Layer 15 of a small transformer language model trained on English Wikipedia (19 layers, counted from 0, width 128).
A neuron's activation on a vector x is SiLU(gate . x) times (in . x), where the dot is the dot product.
The model reads these tokens: "r" "or" "," " and" " the" " " "act" " of" " not" "ic" "ing" " the" " pass" "age" " of" " time" " –" " which" " opera" "te" " ex" "act"

The vector x that enters this layer's MLP at each token. A number n stands for n times 0.011.
0 "r": -12 28 46 11 -68 55 -13 21 -4 92 54 65 -77 -56 38 54 52 -102 24 -28 62 153 -37 108 -61 0 89 132 50 -76 -31 -21 104 119 132 52 -100 13 -70 10 -4 8 -14 -131 -70 -124 -63 61 -87 -17 77 -37 -97 -24 -134 -131 -59 -98 137 -111 3 -37 59 -93 98 80 25 69 -8 9 -152 -74 -28 217 204 -229 25 121 -192 49 -175 125 -2 14 -50 2 -52 34 49 173 -80 -50 98 81 -57 -135 -61 -68 -178 -302 -64 72 181 -7 188 -40 -21 -114 -107 -9 -65 87 -121 -40 -17 -58 37 197 77 6 -38 14 10 -85 -99 -285 7 60
1 "or": 98 50 15 -70 -84 44 71 48 33 107 64 52 -75 -14 33 127 -23 -154 40 50 77 133 -32 104 -82 10 41 179 29 -46 18 -26 62 103 113 40 -157 87 -109 26 -38 -16 -70 -34 -84 -142 -19 31 -109 25 53 -48 -83 8 -85 -100 -14 -45 138 -89 -15 -15 36 -46 131 81 161 42 40 -34 -124 -90 -21 213 203 -198 50 108 -221 9 -158 120 -47 67 -87 44 -160 68 5 140 -124 -30 101 53 -47 -187 -5 -103 -160 -235 -91 19 205 -32 109 -47 -19 -91 -109 32 -108 32 -36 -4 -32 -104 -17 108 59 3 -3 79 23 -98 -71 -289 41 115
2 ",": -40 157 107 -35 -73 -2 11 16 52 99 11 56 -37 7 31 60 2 -83 108 -16 21 139 -82 94 -38 33 113 42 36 -26 -94 11 66 124 120 -42 -141 51 -115 -11 -25 -17 -40 -26 -146 -219 30 1 -57 14 28 82 -119 21 -175 -158 -36 -113 57 -58 57 32 -10 -184 107 60 108 60 19 50 -129 64 -99 195 155 -240 49 74 -131 45 -207 128 -31 -8 9 7 -124 -11 -37 105 -36 -23 6 120 -5 -112 -19 -105 -99 -225 -73 31 208 -18 169 -46 -63 -95 -126 -76 -50 -35 -109 -75 -32 -3 70 186 70 6 -3 -18 -65 -85 -61 -349 -10 51
3 " and": -75 97 60 -31 -30 4 -11 23 89 23 46 55 -12 -46 48 20 5 45 110 21 35 109 -50 78 -13 34 7 6 -20 -44 -100 -31 48 49 75 -58 -169 6 -151 48 -64 -26 -87 -25 -150 -173 9 -39 -110 -5 10 -32 -103 -30 -147 -152 15 -131 12 -91 36 3 -71 -126 86 47 93 34 11 49 -41 -26 -79 150 183 -168 114 72 -168 90 -112 128 -17 -117 -42 56 -148 -81 -53 132 -64 20 75 97 -60 -150 -53 -105 -96 -141 -22 15 225 -126 137 -18 2 -47 -125 -69 -30 -61 -110 5 -5 -64 62 150 -8 1 40 -4 -65 -114 -114 -422 22 51
4 " the": 14 90 75 -76 -30 31 35 33 -53 40 -6 60 -89 -25 70 -35 -99 -28 48 15 -44 79 -52 34 8 2 52 31 62 -20 -59 69 -71 106 29 2 -82 78 -71 -16 -11 -59 16 -8 -243 -103 47 41 -95 -11 -25 -6 -63 28 -147 -52 8 -40 46 -32 -22 -101 15 -133 -3 23 265 -35 10 31 -15 59 -41 148 186 -215 61 87 -153 27 -105 12 31 -123 41 33 -42 -59 -71 63 -91 -55 63 151 -21 -15 -192 -20 -38 -135 -52 110 144 -25 106 -14 49 -191 -155 -87 -50 -106 -155 -35 -12 46 42 109 58 30 42 3 -30 -55 -35 -462 10 3
5 " ": -16 64 -25 22 -99 63 -6 -16 -8 -22 -141 37 -17 -61 50 -67 86 -44 24 -151 38 -1 106 18 36 -29 -29 125 46 36 -136 -20 32 123 162 2 3 28 -53 10 -42 21 -37 -30 -192 -265 -68 62 -119 19 -8 -20 -50 8 -195 11 -36 -74 146 -99 4 -20 -41 79 -24 41 88 -197 -4 45 -63 44 -135 187 -44 -172 81 -26 -226 76 -81 29 105 137 69 48 -66 114 -52 29 51 -84 -71 113 11 -56 139 -80 82 -161 75 30 158 387 248 -81 -12 -139 -52 -24 -211 -163 -27 143 103 110 64 116 -11 -38 112 41 18 -104 -109 -171 62 115
6 "act": -91 51 27 -14 -42 48 -20 -61 128 115 92 156 -94 -178 53 -167 -23 98 -79 -14 257 -134 -69 -72 97 100 89 -22 -42 89 -18 0 57 42 89 43 -20 101 -13 123 85 -20 -28 -190 -31 -50 -55 27 -55 -171 110 -93 85 -1 -60 -79 -11 -270 198 -99 -43 46 116 -121 -55 162 256 23 83 56 -90 75 -42 84 -98 -107 -134 58 -138 10 90 -76 30 51 153 83 -147 -29 16 -88 -214 116 -64 72 -189 -31 109 -120 125 -109 -118 30 81 -152 31 159 -20 -50 -105 186 86 75 -143 54 25 9 72 191 80 231 -32 20 55 -166 -105 -141 171 206
7 " of": 33 139 49 -132 -16 20 13 -53 20 -90 77 170 -87 8 139 14 -178 -40 21 33 0 98 115 -24 47 100 -4 55 -20 -66 -183 -146 112 -29 52 59 -152 -18 -21 21 86 -35 -44 24 -162 -36 104 41 -134 -111 -124 56 -27 -93 -31 -34 23 -77 135 -164 74 -77 35 -29 -17 110 126 3 126 -36 -42 -68 -152 -37 71 -147 -94 -3 -199 34 -16 96 33 -140 -54 46 -103 -10 127 22 -62 -2 27 101 -37 -87 -30 -120 -115 -172 53 -34 145 -98 107 -79 40 73 12 -49 -67 -31 -227 -65 21 -119 11 72 -4 15 -70 126 -68 -45 -128 -383 46 22
8 " not": -109 117 -120 -75 -20 8 65 -92 97 21 46 113 -128 -33 173 -88 -101 -93 15 107 124 53 -38 91 104 19 -76 169 36 -129 -101 -200 104 -17 -119 80 -162 93 -88 52 16 -16 1 -51 16 -30 24 -189 158 -79 -134 -51 -120 92 -218 -12 48 -105 8 -222 111 -53 39 -65 110 109 203 -159 127 -27 -135 -42 -65 163 23 -147 99 27 -186 -93 -88 -13 95 70 152 40 -174 -101 30 -13 -142 -7 123 148 -81 -37 117 -172 -189 -21 78 -81 165 -91 156 107 45 -7 -60 56 79 20 -241 88 64 23 55 175 -59 89 -11 132 60 -25 1 -152 174 39
9 "ic": 74 27 6 -291 70 -10 -92 87 66 -24 89 0 -88 -116 132 -18 -125 14 89 48 118 -131 69 -132 28 143 10 -48 121 48 -112 -76 -27 -80 151 22 35 -33 -107 133 -76 123 -170 -12 -69 -1 -29 76 -161 -80 -40 42 -144 -2 -117 -41 -86 -44 106 -164 -28 113 139 -70 124 68 117 -39 -28 -60 -21 -55 -53 52 143 35 -19 57 -217 16 -90 83 -138 123 53 264 -49 -8 165 137 -150 -248 89 -172 8 -74 4 11 -201 -105 -52 -99 275 -189 105 -176 -23 51 -86 21 -89 36 -81 38 63 -65 104 109 91 119 -105 0 -52 -66 -36 -113 67 56
10 "ing": 140 179 75 -97 -106 -18 -66 -71 117 127 150 175 18 -66 55 31 -79 99 12 139 86 -27 143 -32 -42 47 -88 72 50 -7 -46 -18 71 10 -37 -55 -215 110 20 24 61 -35 -197 121 -81 -57 6 108 -57 -22 18 55 -82 -79 37 -87 -27 -171 151 -96 -17 -65 -13 -38 11 96 -49 -126 186 14 104 100 -12 79 95 24 -56 -88 -242 41 -14 108 1 -25 -39 46 -97 27 115 55 -71 -107 10 -42 -36 -32 -32 -119 -74 -157 13 -14 154 -176 83 -117 -14 -39 -94 -41 0 65 -54 83 112 5 89 7 11 2 -74 -23 -152 -35 -85 -353 74 45
11 " the": 42 118 45 -91 -56 16 28 16 -17 72 8 64 -80 5 63 16 -88 -70 44 38 -38 24 -31 10 -20 10 118 81 41 -27 -88 52 -31 78 32 22 -78 56 -66 11 0 -64 -11 -5 -224 -115 58 52 -91 -32 -61 1 -64 12 -166 -17 -8 -20 99 -32 -18 -141 -3 -121 47 49 230 -74 15 8 -20 127 -51 139 131 -225 -16 60 -149 20 -122 33 26 -125 36 50 -13 -39 -25 33 -116 -123 42 165 -39 -4 -168 -54 -44 -144 -70 70 189 -25 108 8 76 -184 -136 -67 -18 -99 -169 5 11 29 74 125 108 -8 -13 -36 -3 -85 10 -446 17 1
12 " pass": -22 85 116 8 -32 32 90 -64 160 44 1 76 -129 -21 163 76 66 100 -15 -1 288 -44 -37 109 6 45 -104 56 145 -108 73 0 47 -5 71 111 -21 163 -63 -4 3 87 24 -124 -30 -144 -88 -49 -83 -165 -10 32 0 68 -171 9 70 88 39 -120 -46 -54 105 7 42 171 116 -100 49 -29 -26 -9 -93 186 -109 -202 -15 80 -167 -2 -56 85 40 85 47 75 -90 82 91 55 -161 23 -55 -20 -64 -101 -17 -162 -40 -159 28 -95 218 -136 43 -66 0 -221 -194 69 -18 -10 -122 175 157 -141 85 91 -5 206 -17 -37 165 -203 -57 -176 173 65
13 "age": 50 -70 90 -78 -5 121 -9 -32 126 41 107 93 -134 -80 18 26 -123 -20 4 16 99 -102 69 198 51 19 -59 63 -49 -22 150 -78 75 -166 -21 151 22 167 -51 257 103 -90 -143 -22 -134 -121 14 184 -152 -40 -25 -57 -58 -111 -64 57 -8 -1 115 19 -137 -14 278 -47 -5 166 132 -16 177 -25 -1 -16 -90 78 34 -72 12 30 -218 -46 -17 -194 71 190 -26 18 -185 45 136 151 7 -48 25 -51 -28 -36 219 -137 -35 -124 18 66 112 -107 3 48 -58 -81 -53 111 -30 57 12 69 163 -69 -16 41 1 -41 -90 64 -10 -192 3 -265 -17 105
14 " of": 74 118 28 -82 -2 26 21 -74 77 -53 107 114 -24 62 163 83 -112 -39 27 75 12 113 10 18 95 41 -66 117 -17 -36 -59 -104 112 -9 9 174 -151 -13 -86 -33 201 -73 -18 129 -115 -121 53 72 -139 -20 -155 81 -80 -111 -83 -15 -4 -30 114 -125 3 -67 -4 8 -39 111 159 -93 176 -93 69 76 -133 -30 31 -115 -112 -79 -202 51 -38 120 38 -118 -8 -22 -102 117 154 15 -51 -46 9 91 7 39 18 -146 -70 -97 47 -37 142 -59 94 -64 -75 54 20 -74 -91 -10 -190 42 52 -43 11 30 -49 -71 32 92 -49 -108 -79 -396 84 4
15 " time": -7 166 12 -84 -34 79 46 -82 115 127 140 191 -54 -40 44 66 -189 43 82 43 102 -106 76 16 9 76 -63 21 -10 -22 -25 -26 250 57 -3 -34 -187 142 -66 219 55 -96 -70 65 12 -176 -8 178 -47 13 -41 -6 -11 -108 -100 30 -1 -69 96 -32 -16 -18 31 5 43 111 -10 -100 188 -14 60 89 -136 142 -109 -73 37 25 -159 -15 -107 -74 68 50 1 60 -304 -24 13 94 -13 90 106 -28 92 -40 32 -145 -26 -172 116 36 119 -34 46 125 -67 -72 -286 -30 8 29 -43 62 150 -75 -9 88 -25 103 -65 45 -52 -21 -55 -335 12 77
16 " –": 40 15 74 -86 37 104 -171 -138 120 61 -41 -10 -53 -2 25 163 -150 -78 157 -98 110 49 33 35 -40 30 53 -91 36 -73 9 -10 61 21 43 -54 -236 90 -57 42 -69 -35 -17 53 -33 -280 -54 48 -5 -39 -13 17 -115 -75 -109 -212 -24 -103 53 -113 -11 -38 -85 -40 75 115 -107 6 101 -5 70 26 -120 95 34 -103 31 32 -203 -87 -74 134 -23 -45 49 147 -62 -11 61 65 -10 -40 25 49 43 -64 97 -195 107 -123 63 -26 199 -50 121 8 -167 -105 -101 -68 43 -156 -151 30 82 42 32 100 -51 -76 -58 34 -48 -80 -109 -337 48 -8
17 " which": 8 109 -44 -115 21 6 81 -69 168 0 86 92 -55 -134 -15 70 -13 151 231 38 21 24 25 99 -72 67 -18 -29 -37 41 11 -81 23 -53 -49 -22 -117 220 24 119 -76 -31 -21 64 -60 -185 46 30 -60 -127 -25 -55 -111 -15 -100 -72 -23 -29 66 -92 -63 61 -31 -100 46 79 -75 -137 -42 -20 70 143 24 69 155 -125 112 -60 -157 71 28 59 -19 -210 46 3 -213 -49 -104 -36 -109 -58 137 150 63 -47 -17 -156 27 -110 -90 -56 241 -167 60 13 63 -70 -165 0 18 -80 -52 132 98 14 46 -7 26 -30 60 86 -103 33 -125 -380 52 -2
18 " opera": 25 201 34 -76 19 -3 -127 -6 119 175 135 173 -156 -175 -38 -1 41 181 41 65 98 -43 69 56 31 -36 -23 74 14 5 29 22 131 40 73 -75 -83 123 -87 43 -26 27 -9 73 -130 1 55 63 -174 -87 1 11 -151 81 -199 -31 104 -24 39 -17 -157 -88 203 15 18 63 11 -180 12 45 23 4 -115 29 137 -137 189 91 -118 -71 -20 135 18 -44 -7 138 -171 -43 142 -63 -12 -48 82 -15 13 -138 75 -101 172 -160 -170 77 285 -63 -155 -46 -97 -26 -142 -32 -48 67 -118 65 -45 -218 148 47 122 61 -76 24 50 -187 84 -215 100 238
19 "te": 100 70 19 -127 131 -58 -34 -129 122 79 112 194 -89 -237 42 -71 -131 111 68 64 100 -21 -40 40 62 84 -19 -4 -36 126 147 -3 6 -161 15 -46 -125 19 -150 105 -15 36 -79 -60 -34 30 106 -5 -91 -67 37 -4 -61 -70 -1 10 -48 51 183 -28 -29 -115 -4 96 -159 20 138 -7 76 10 0 -31 -154 76 218 -93 -202 48 -135 -30 47 14 -112 -126 -104 151 -11 7 230 13 4 -44 -75 41 35 -93 39 -143 -88 -154 -39 -47 122 -51 246 -41 -159 -40 -98 123 -210 74 -166 48 139 -159 58 197 26 97 -28 4 -1 -75 -63 -281 84 13
20 " ex": -29 89 -21 -154 -211 23 14 -25 260 82 -105 -32 -116 -114 -174 69 41 173 -10 -7 202 111 -1 105 -2 130 -91 20 116 -108 147 161 96 -49 5 18 -203 64 61 -64 35 132 -41 4 -112 -4 -139 20 -233 -51 -94 97 -36 30 -352 10 -116 -31 29 -229 -67 141 46 95 44 -23 28 -72 35 -61 97 162 -133 67 -46 -19 37 54 -107 348 -108 67 -100 -197 120 149 -118 16 181 -89 -96 -95 118 -52 -25 -137 -51 -33 99 -44 -35 27 193 83 73 51 -18 74 -38 -89 -132 -107 -196 80 29 -12 204 2 41 13 43 127 -31 -24 47 -56 50 107
21 "act": 12 136 48 -26 -190 -19 36 -95 200 42 255 45 -63 -158 -53 -130 -63 85 30 88 84 -54 29 -107 39 -52 -49 -37 -14 -59 -81 38 11 -67 -80 66 -64 -70 -55 134 64 84 -80 -68 -137 -108 97 189 -126 -188 23 -52 63 -53 -38 -81 -80 -80 133 44 -15 60 137 -76 -30 114 50 -77 270 -4 97 68 -164 108 39 68 -126 -42 -150 4 -6 -1 -19 95 -52 192 -219 -106 282 49 31 -169 -5 -48 -106 -31 -208 -35 -52 -166 -143 -10 193 -117 99 -66 -77 -63 -100 95 -37 81 -128 56 62 48 137 100 162 234 -102 -37 -67 -129 -197 -115 10 179

Each question shows the input weights of one neuron of the MLP. A number n stands for n times 0.0012.

n9 gate: 19 -238 -3 3 43 107 80 -101 -243 -43 -53 22 -79 6 69 31 -65 84 -79 54 -144 90 16 -84 16 -33 59 0 -138 125 -158 12 -34 94 153 77 -28 -38 35 60 -54 -3 38 -154 85 119 -247 72 16 9 -80 -3 92 -140 70 41 18 -42 148 -59 128 25 -193 -61 103 -12 53 41 92 121 -34 -166 -171 -220 -172 -81 9 163 153 19 31 -94 -139 -39 -88 28 -69 41 165 -13 115 71 -105 91 228 -57 22 -32 -82 151 -31 106 53 -168 -158 79 109 0 -42 185 -31 -32 -206 -79 -50 -267 12 73 -190 -29 12 -18 -62 -190 125 -127 -173 115
n9 in: 131 -117 271 27 -10 -44 -131 36 126 26 10 93 0 -67 -30 13 96 -112 -153 -20 -130 3 -23 -69 -230 -183 52 -170 -17 26 7 16 120 0 285 81 147 61 -183 91 -184 20 63 -13 -20 7 -181 100 86 205 226 66 -57 136 -155 -14 -90 -89 27 -110 27 10 44 -152 77 140 -23 -47 -98 214 -43 133 -102 -20 -153 -73 -39 163 -22 60 -107 37 46 14 -76 -90 -70 98 7 181 -64 -113 26 100 59 -68 -13 130 120 -53 10 -17 59 -175 3 -44 -45 40 133 237 7 -51 -94 218 -23 -337 30 -84 91 -115 -245 -88 115 142 -20 -97 54 -168
It fires most on token 6 "act"

n190 gate: -32 42 -120 -94 -73 184 76 -84 133 123 108 -115 -68 -109 99 -35 -86 -136 234 71 42 45 -227 -105 188 -31 50 44 160 -93 -106 -69 53 -123 -121 29 141 94 6 -62 -29 6 -112 74 144 23 91 86 20 271 208 -89 81 -26 143 -10 -34 26 -93 140 23 -115 -168 -19 -42 163 48 19 -78 19 41 -99 -111 -76 -20 -6 31 22 88 97 -103 -77 -9 75 -166 -103 -54 42 -112 3 111 125 253 58 -167 10 114 132 -103 -61 243 -29 82 -19 -116 -87 118 -61 -85 87 -128 91 -32 -151 -98 -3 51 106 58 -149 -107 103 -50 -162 -96 -246 -103 149
n190 in: -64 9 -75 -179 -140 187 -87 -86 106 -61 84 153 18 -116 118 0 79 -82 -129 -151 -194 -18 3 59 21 -147 136 0 15 -123 -68 64 35 -23 -108 69 62 -42 -83 155 133 -115 -83 -74 -3 58 29 71 -36 98 64 -227 -86 111 -54 -134 -85 -12 -100 65 -36 -24 -45 11 -3 98 50 -9 -149 17 -58 -118 -12 61 180 0 -6 109 -62 139 -124 -82 -163 85 -294 -53 177 90 112 47 -39 -9 -12 156 -70 -195 41 79 124 -299 -186 -88 -38 -76 -15 116 -31 42 -9 -15 -3 -60 -53 -39 -102 21 29 -193 -12 -42 61 75 3 -9 59 21 -98 -91
It fires most on token 1 "or"

n182 gate: 15 109 -21 -15 58 -9 -55 43 23 -9 -70 -15 30 205 -74 -214 -301 12 -138 89 -15 -38 -56 -56 -78 -94 130 98 6 92 172 70 -26 82 -57 -21 -21 -57 -50 -42 -3 -46 -159 -112 68 -94 177 -224 -48 143 -93 -105 -42 66 51 -60 -120 -21 -38 -50 126 -127 -63 37 -21 63 -77 -36 81 -192 -61 -289 -61 67 -54 29 -162 -65 20 59 -6 24 67 199 -24 -168 -62 87 -6 50 -60 143 -17 -29 -139 48 55 -49 77 19 -76 -23 -108 257 -134 101 29 95 60 59 -21 108 0 -47 17 -68 15 74 0 117 35 273 -64 -143 -44 74 -142 50
n182 in: -12 33 -264 85 -44 12 38 -38 148 -130 -89 -199 57 -18 42 172 -95 -41 3 150 72 -45 30 -71 64 -9 85 6 -6 -84 -99 103 105 -49 3 -112 3 30 18 57 60 99 -63 123 -51 227 56 111 104 75 -41 -130 -118 30 30 -55 139 21 54 -33 95 183 70 -52 111 -20 161 172 -39 3 -12 33 -36 130 -21 -235 -85 -179 -7 -93 -45 75 -127 -83 -158 -57 -302 -133 71 24 -12 -59 118 -12 -29 -107 -30 -151 -27 73 -35 -9 280 -62 -160 9 69 78 -31 57 -15 -109 15 27 227 -60 92 18 91 -100 -18 120 121 169 3 53 -111 -47
On which two tokens does it fire most, strongest first? 8 " not", 1 "or"

n209 gate: -67 120 128 -37 125 -59 91 -177 -143 -73 189 12 -180 -121 43 -31 -3 -101 69 77 28 98 -9 37 -84 130 -9 124 272 -93 59 121 -33 142 -207 -47 43 19 -123 -131 71 -27 25 43 86 -63 237 108 -57 155 -9 79 203 53 66 125 -101 -28 108 64 44 -40 100 -45 -62 24 -65 137 -296 134 43 -95 -31 -91 128 110 54 -6 -17 96 99 37 131 -82 55 145 -86 -47 64 -133 41 -200 119 -160 36 -16 67 -54 -142 -108 -115 12 -182 -161 83 -152 -18 0 41 -108 -9 -113 12 124 0 -154 -15 -90 28 13 -54 -21 197 -6 77 10 31 -76
n209 in: -107 -159 -73 69 -89 34 -95 -48 96 187 -61 87 151 66 -124 -120 65 80 161 -181 -9 62 -168 -28 25 24 40 100 -3 63 110 52 -18 -105 19 108 47 47 -134 -47 -25 -270 -177 72 -134 112 -46 -37 54 103 0 55 82 -174 -3 19 156 -35 -199 102 -124 184 -101 130 -103 55 134 -66 -63 129 49 -127 68 -40 -114 -43 98 84 7 -28 200 71 -22 54 47 84 -34 54 58 165 -187 234 -144 -19 -172 279 74 -151 19 53 -89 3 0 -105 96 -97 105 60 22 149 -16 66 -169 69 -58 -31 68 -3 151 174 79 -46 107 -41 -46 -36 31 71
On which token does it fire most, and how strongly? 19 "te", at about 1.6

n123 gate: -28 79 -93 55 -128 -13 -25 9 9 156 91 -16 134 99 -256 116 -69 -135 80 38 272 -107 41 3 80 0 -25 -133 25 -58 -32 118 207 -24 158 -84 70 94 0 42 -29 65 -108 -10 10 75 12 -187 -23 137 -69 -47 -74 3 -55 -128 -86 -36 13 -6 100 149 -35 -28 -108 -195 -57 -64 -176 47 -57 16 25 -219 -148 -186 115 -22 91 -236 -67 202 -50 -101 -123 -54 -32 -132 10 127 84 46 -84 16 109 94 -56 62 -41 -156 203 -60 -113 -100 206 48 25 182 -3 25 22 -106 -137 172 141 19 -19 54 128 10 65 -80 -328 45 50 -86 -108 -31
n123 in: 57 -78 0 -38 -37 -146 43 -16 -144 27 -84 13 -3 -139 -118 -44 40 -151 -171 136 -34 -175 91 -27 195 -127 -90 -33 180 102 -24 -70 -178 52 3 -165 -142 282 -54 -167 -54 46 -196 125 -227 14 37 78 -83 10 90 -17 -140 107 113 185 -26 24 71 3 -90 27 116 -49 84 96 203 -34 -58 167 -171 -263 60 -280 -168 -20 119 -37 -97 204 71 -125 23 -69 84 -64 132 -21 -17 -214 -72 -115 -100 -41 146 -21 214 -94 -47 -4 -113 -84 43 60 -206 -116 -3 -174 -131 -179 -57 103 24 61 -83 -41 64 -75 89 -45 0 165 -163 -89 94 -14 78 -60
On which token does it fire most, and how strongly? 10 "ing", at about 1

n41 gate: 126 -78 74 0 -40 76 126 34 70 34 -52 -167 26 47 52 26 40 -40 6 -35 49 -84 243 63 -26 -117 -131 -17 49 208 53 -134 -113 56 118 -18 -46 -21 -12 -59 119 -71 -61 186 58 -122 -86 -17 -77 -114 46 69 47 12 -141 -41 -70 -62 58 -104 142 139 15 -121 78 -57 -58 -53 -44 6 127 -177 167 -3 91 3 -28 -20 -215 128 17 49 17 184 130 96 160 -79 75 -26 3 -173 -123 38 -123 24 -132 -63 -3 -266 34 127 -89 -57 27 9 -123 -82 -44 -119 214 86 67 -102 -63 162 9 -242 6 12 -9 113 94 -114 -64 42 -44 57
n41 in: 96 -46 11 -25 46 76 -171 37 37 24 75 84 -5 30 -70 57 51 27 16 76 60 -30 -32 -19 -25 94 43 133 84 -150 82 3 252 58 -152 91 136 -33 -38 -91 -44 34 46 33 -139 25 -86 -73 150 57 -48 -91 192 36 -44 3 105 -56 11 35 64 -109 162 137 -65 74 -16 -30 19 -40 -83 -30 -3 139 191 140 21 60 144 -30 54 -154 105 -44 135 -49 -128 118 -45 19 -3 -89 -11 149 32 102 80 -22 54 136 5 -170 -56 32 162 -93 13 -57 -202 5 -79 39 137 -196 78 103 -65 52 -82 14 -24 -8 -72 99 46 -215 63 -140
On which token does it fire most, and how strongly? 10 "ing", at about 1.6

n86 gate: 103 -25 -38 -75 -12 -19 -170 96 -42 -3 -95 -31 134 112 -77 98 -125 70 -27 -16 -327 52 -71 98 16 -9 94 -212 -12 222 28 18 54 27 19 -9 -53 -305 96 194 31 -112 -142 -319 -31 -92 0 59 83 190 46 15 0 -85 38 -34 -137 -108 -127 83 -117 77 -122 -162 -40 -36 -25 -100 -53 -18 6 -49 28 -40 -223 -151 -70 -19 -72 124 62 -37 110 -63 59 -108 9 85 73 -146 -16 -41 40 -219 -247 69 76 41 9 -16 -18 74 -119 -122 6 84 191 -3 38 -25 -19 35 31 121 -128 -53 -49 40 0 -188 21 100 6 -135 49 45 96 92
n86 in: -12 16 38 -6 -6 3 -65 -61 139 173 22 212 123 16 -16 186 -130 -96 146 -13 -25 0 137 99 -155 -12 -31 -40 22 -3 -63 40 -27 -63 -130 -137 -203 -137 -13 -190 126 76 72 -156 53 141 71 -119 67 -47 -3 -28 -35 83 161 73 45 160 13 106 211 128 -51 -12 -16 137 -125 -189 -6 -19 31 -41 40 3 -32 106 -3 -66 117 135 31 81 59 -198 109 -88 131 85 -29 107 13 119 6 3 -123 -70 93 -126 -9 -7 93 316 170 210 61 -91 -130 0 121 -150 -106 -219 113 -104 204 -16 246 -3 -79 -44 -55 76 -86 16 53 -20 22 -12
It fires most on token 9 "ic"

n72 gate: -16 -92 48 134 -31 111 -59 0 -140 -171 44 -104 153 44 -57 -28 175 66 31 0 161 94 157 66 -118 -85 71 -130 244 -129 -181 -106 215 36 106 103 0 199 57 6 -177 40 13 -234 148 -100 109 -180 -42 0 -208 134 -102 -58 -29 -67 76 42 0 104 64 41 -83 -110 6 -59 44 -156 6 -112 -153 -69 -34 -106 -13 53 80 95 126 -60 -6 104 147 -36 110 -51 -202 -61 -59 -171 -71 -3 62 69 -162 -6 25 65 98 -162 -268 147 -16 69 16 -134 49 -10 29 88 -44 -93 143 -70 -59 -101 104 -118 -3 61 46 -114 -137 -67 66 85 -86 -128
n72 in: -17 -169 127 167 13 20 119 -43 3 163 -90 -10 -7 54 -178 -181 -103 -103 -53 54 44 3 -37 191 44 156 139 -7 108 10 316 -173 -82 -81 62 72 -101 -3 -64 -89 -14 43 13 -115 47 10 -73 -27 -166 78 46 -127 154 -120 31 48 -130 62 118 -87 -10 240 7 -72 -47 102 -206 112 123 7 -43 289 -64 43 75 -131 -30 -118 63 -197 115 -71 33 -131 -239 -84 20 -72 299 -61 48 69 60 -111 -10 154 -290 129 85 -183 -70 157 23 60 184 119 -82 92 -203 61 64 -154 -44 -125 150 -94 141 17 31 55 -93 16 43 65 -47 91 -34 84
On which token does it fire most, and how strongly? 0 "r", at about 0.53

n245 gate: -208 84 132 -35 -12 -37 -43 -96 141 171 -9 6 6 171 -93 -240 71 107 -160 -34 40 28 -87 55 -47 -116 122 115 65 -60 34 110 -15 -39 -28 82 -12 -9 -140 60 -171 67 -40 -78 40 51 104 74 60 -56 18 -74 -75 91 -38 13 135 -83 59 83 -41 -47 -125 -21 78 21 40 75 -31 95 -80 -40 -86 -125 82 40 46 130 -123 56 16 77 132 79 -84 53 -12 75 -198 -159 -234 89 -128 6 3 152 -58 287 -134 96 -18 108 58 -9 -58 -278 3 113 -187 -93 -204 306 -13 -72 -31 -12 -139 181 -132 -9 -15 9 43 132 15 145 -12 147
n245 in: -6 99 23 -167 267 80 -68 99 -99 -65 13 203 -23 96 -72 98 -130 -186 -112 -79 -72 -170 -23 121 -90 -10 123 -116 36 150 76 -75 45 -102 205 -50 142 0 -188 -30 -156 -106 -194 7 152 -105 -84 -165 159 -43 26 46 57 -64 -70 -103 -19 179 3 -69 40 -26 40 -77 72 -90 26 -46 -97 -117 -167 13 42 -71 144 -75 -103 -43 -62 152 -63 33 -52 51 13 43 -138 17 -129 -178 164 -146 -52 -99 -16 -111 -72 95 -162 127 -91 -88 -140 -130 24 -63 -45 -329 -30 293 125 -17 50 76 205 53 3 -206 -123 -167 0 58 -13 -3 -69 -45 66 -127
It fires most on token 20 " ex"

n122 gate: 95 -31 -32 -66 19 -57 3 -18 -39 -120 -136 84 63 -188 -25 226 56 -28 49 35 -103 205 -3 158 -25 39 -101 86 -88 -33 -145 77 -6 -99 -83 -25 -97 -32 -69 38 -135 -107 -9 94 153 42 274 47 -215 113 -144 74 54 10 -35 70 -48 102 128 131 67 -100 -126 -200 -169 223 97 19 47 173 -19 -37 -84 58 -67 99 -21 -90 -21 13 75 31 15 -13 140 -41 69 13 200 -282 -76 -129 -139 -81 -83 -83 -99 77 16 -23 -55 15 71 114 -158 110 -82 -151 -16 34 -72 76 91 78 -139 -200 214 41 19 -196 -18 6 182 35 28 62 85 99
n122 in: 53 96 142 -106 273 61 -103 139 151 -213 -9 127 113 -160 73 19 -6 -54 0 58 41 -85 60 -92 -45 64 -28 -31 -48 -49 -196 63 19 -31 -230 -74 25 -100 13 -16 -230 174 35 -10 156 42 85 67 -55 -77 -75 -66 10 256 139 216 31 26 16 -70 -16 166 -6 185 -200 -28 143 16 174 25 28 187 -73 100 -68 -25 31 223 14 -26 26 -120 -3 -107 25 112 -48 -10 128 -51 55 95 -72 -137 150 -49 16 183 89 -255 -25 -35 -100 -123 157 -80 -58 -83 36 -35 -117 3 -67 16 -195 -102 133 -42 -13 -68 122 31 41 -113 190 -46 -29 -107
It fires most on token 19 "te"

n155 gate: 12 -97 59 15 -153 50 43 -37 -6 -92 148 102 -41 68 -108 -99 -87 23 9 -150 -56 99 50 -81 98 -82 155 -92 -35 80 97 -3 -57 -14 -42 -122 41 -48 141 -47 -156 131 20 85 -12 -51 -199 99 144 -12 -262 93 47 -125 -59 208 113 -21 -15 53 -30 -21 -163 -145 158 120 117 -97 39 14 38 6 -32 40 -21 -67 86 99 -52 94 -35 32 81 129 126 -79 -23 3 -112 -59 232 -30 -81 132 26 107 58 184 70 -144 -35 157 -46 133 -60 154 -40 -148 120 114 91 68 -94 9 0 -132 55 68 68 -273 -34 -3 144 39 52 3 -144 17
n155 in: 6 108 -25 -159 -40 -208 -118 -117 131 55 12 18 -125 -12 -197 9 -159 -156 -87 34 52 -230 -105 193 -153 -59 76 -60 127 -21 -40 -118 102 -116 91 63 -74 25 -34 -12 -28 -120 -71 -105 -96 48 12 -28 86 -25 -70 -82 -53 -6 -16 -41 -158 -316 6 -129 16 136 -162 -90 -133 -78 -86 -124 28 -82 43 -55 -122 155 -119 12 -51 197 191 12 3 -15 21 41 -175 65 127 6 111 -84 -160 -92 -18 210 -182 148 3 -25 -124 86 198 40 55 183 -70 -100 -54 -68 268 -12 -58 3 25 28 67 43 -55 -22 0 25 -9 -48 109 -6 95 80 -31 -15
On which token does it fire most, and how strongly? 5 " ", at about 1.6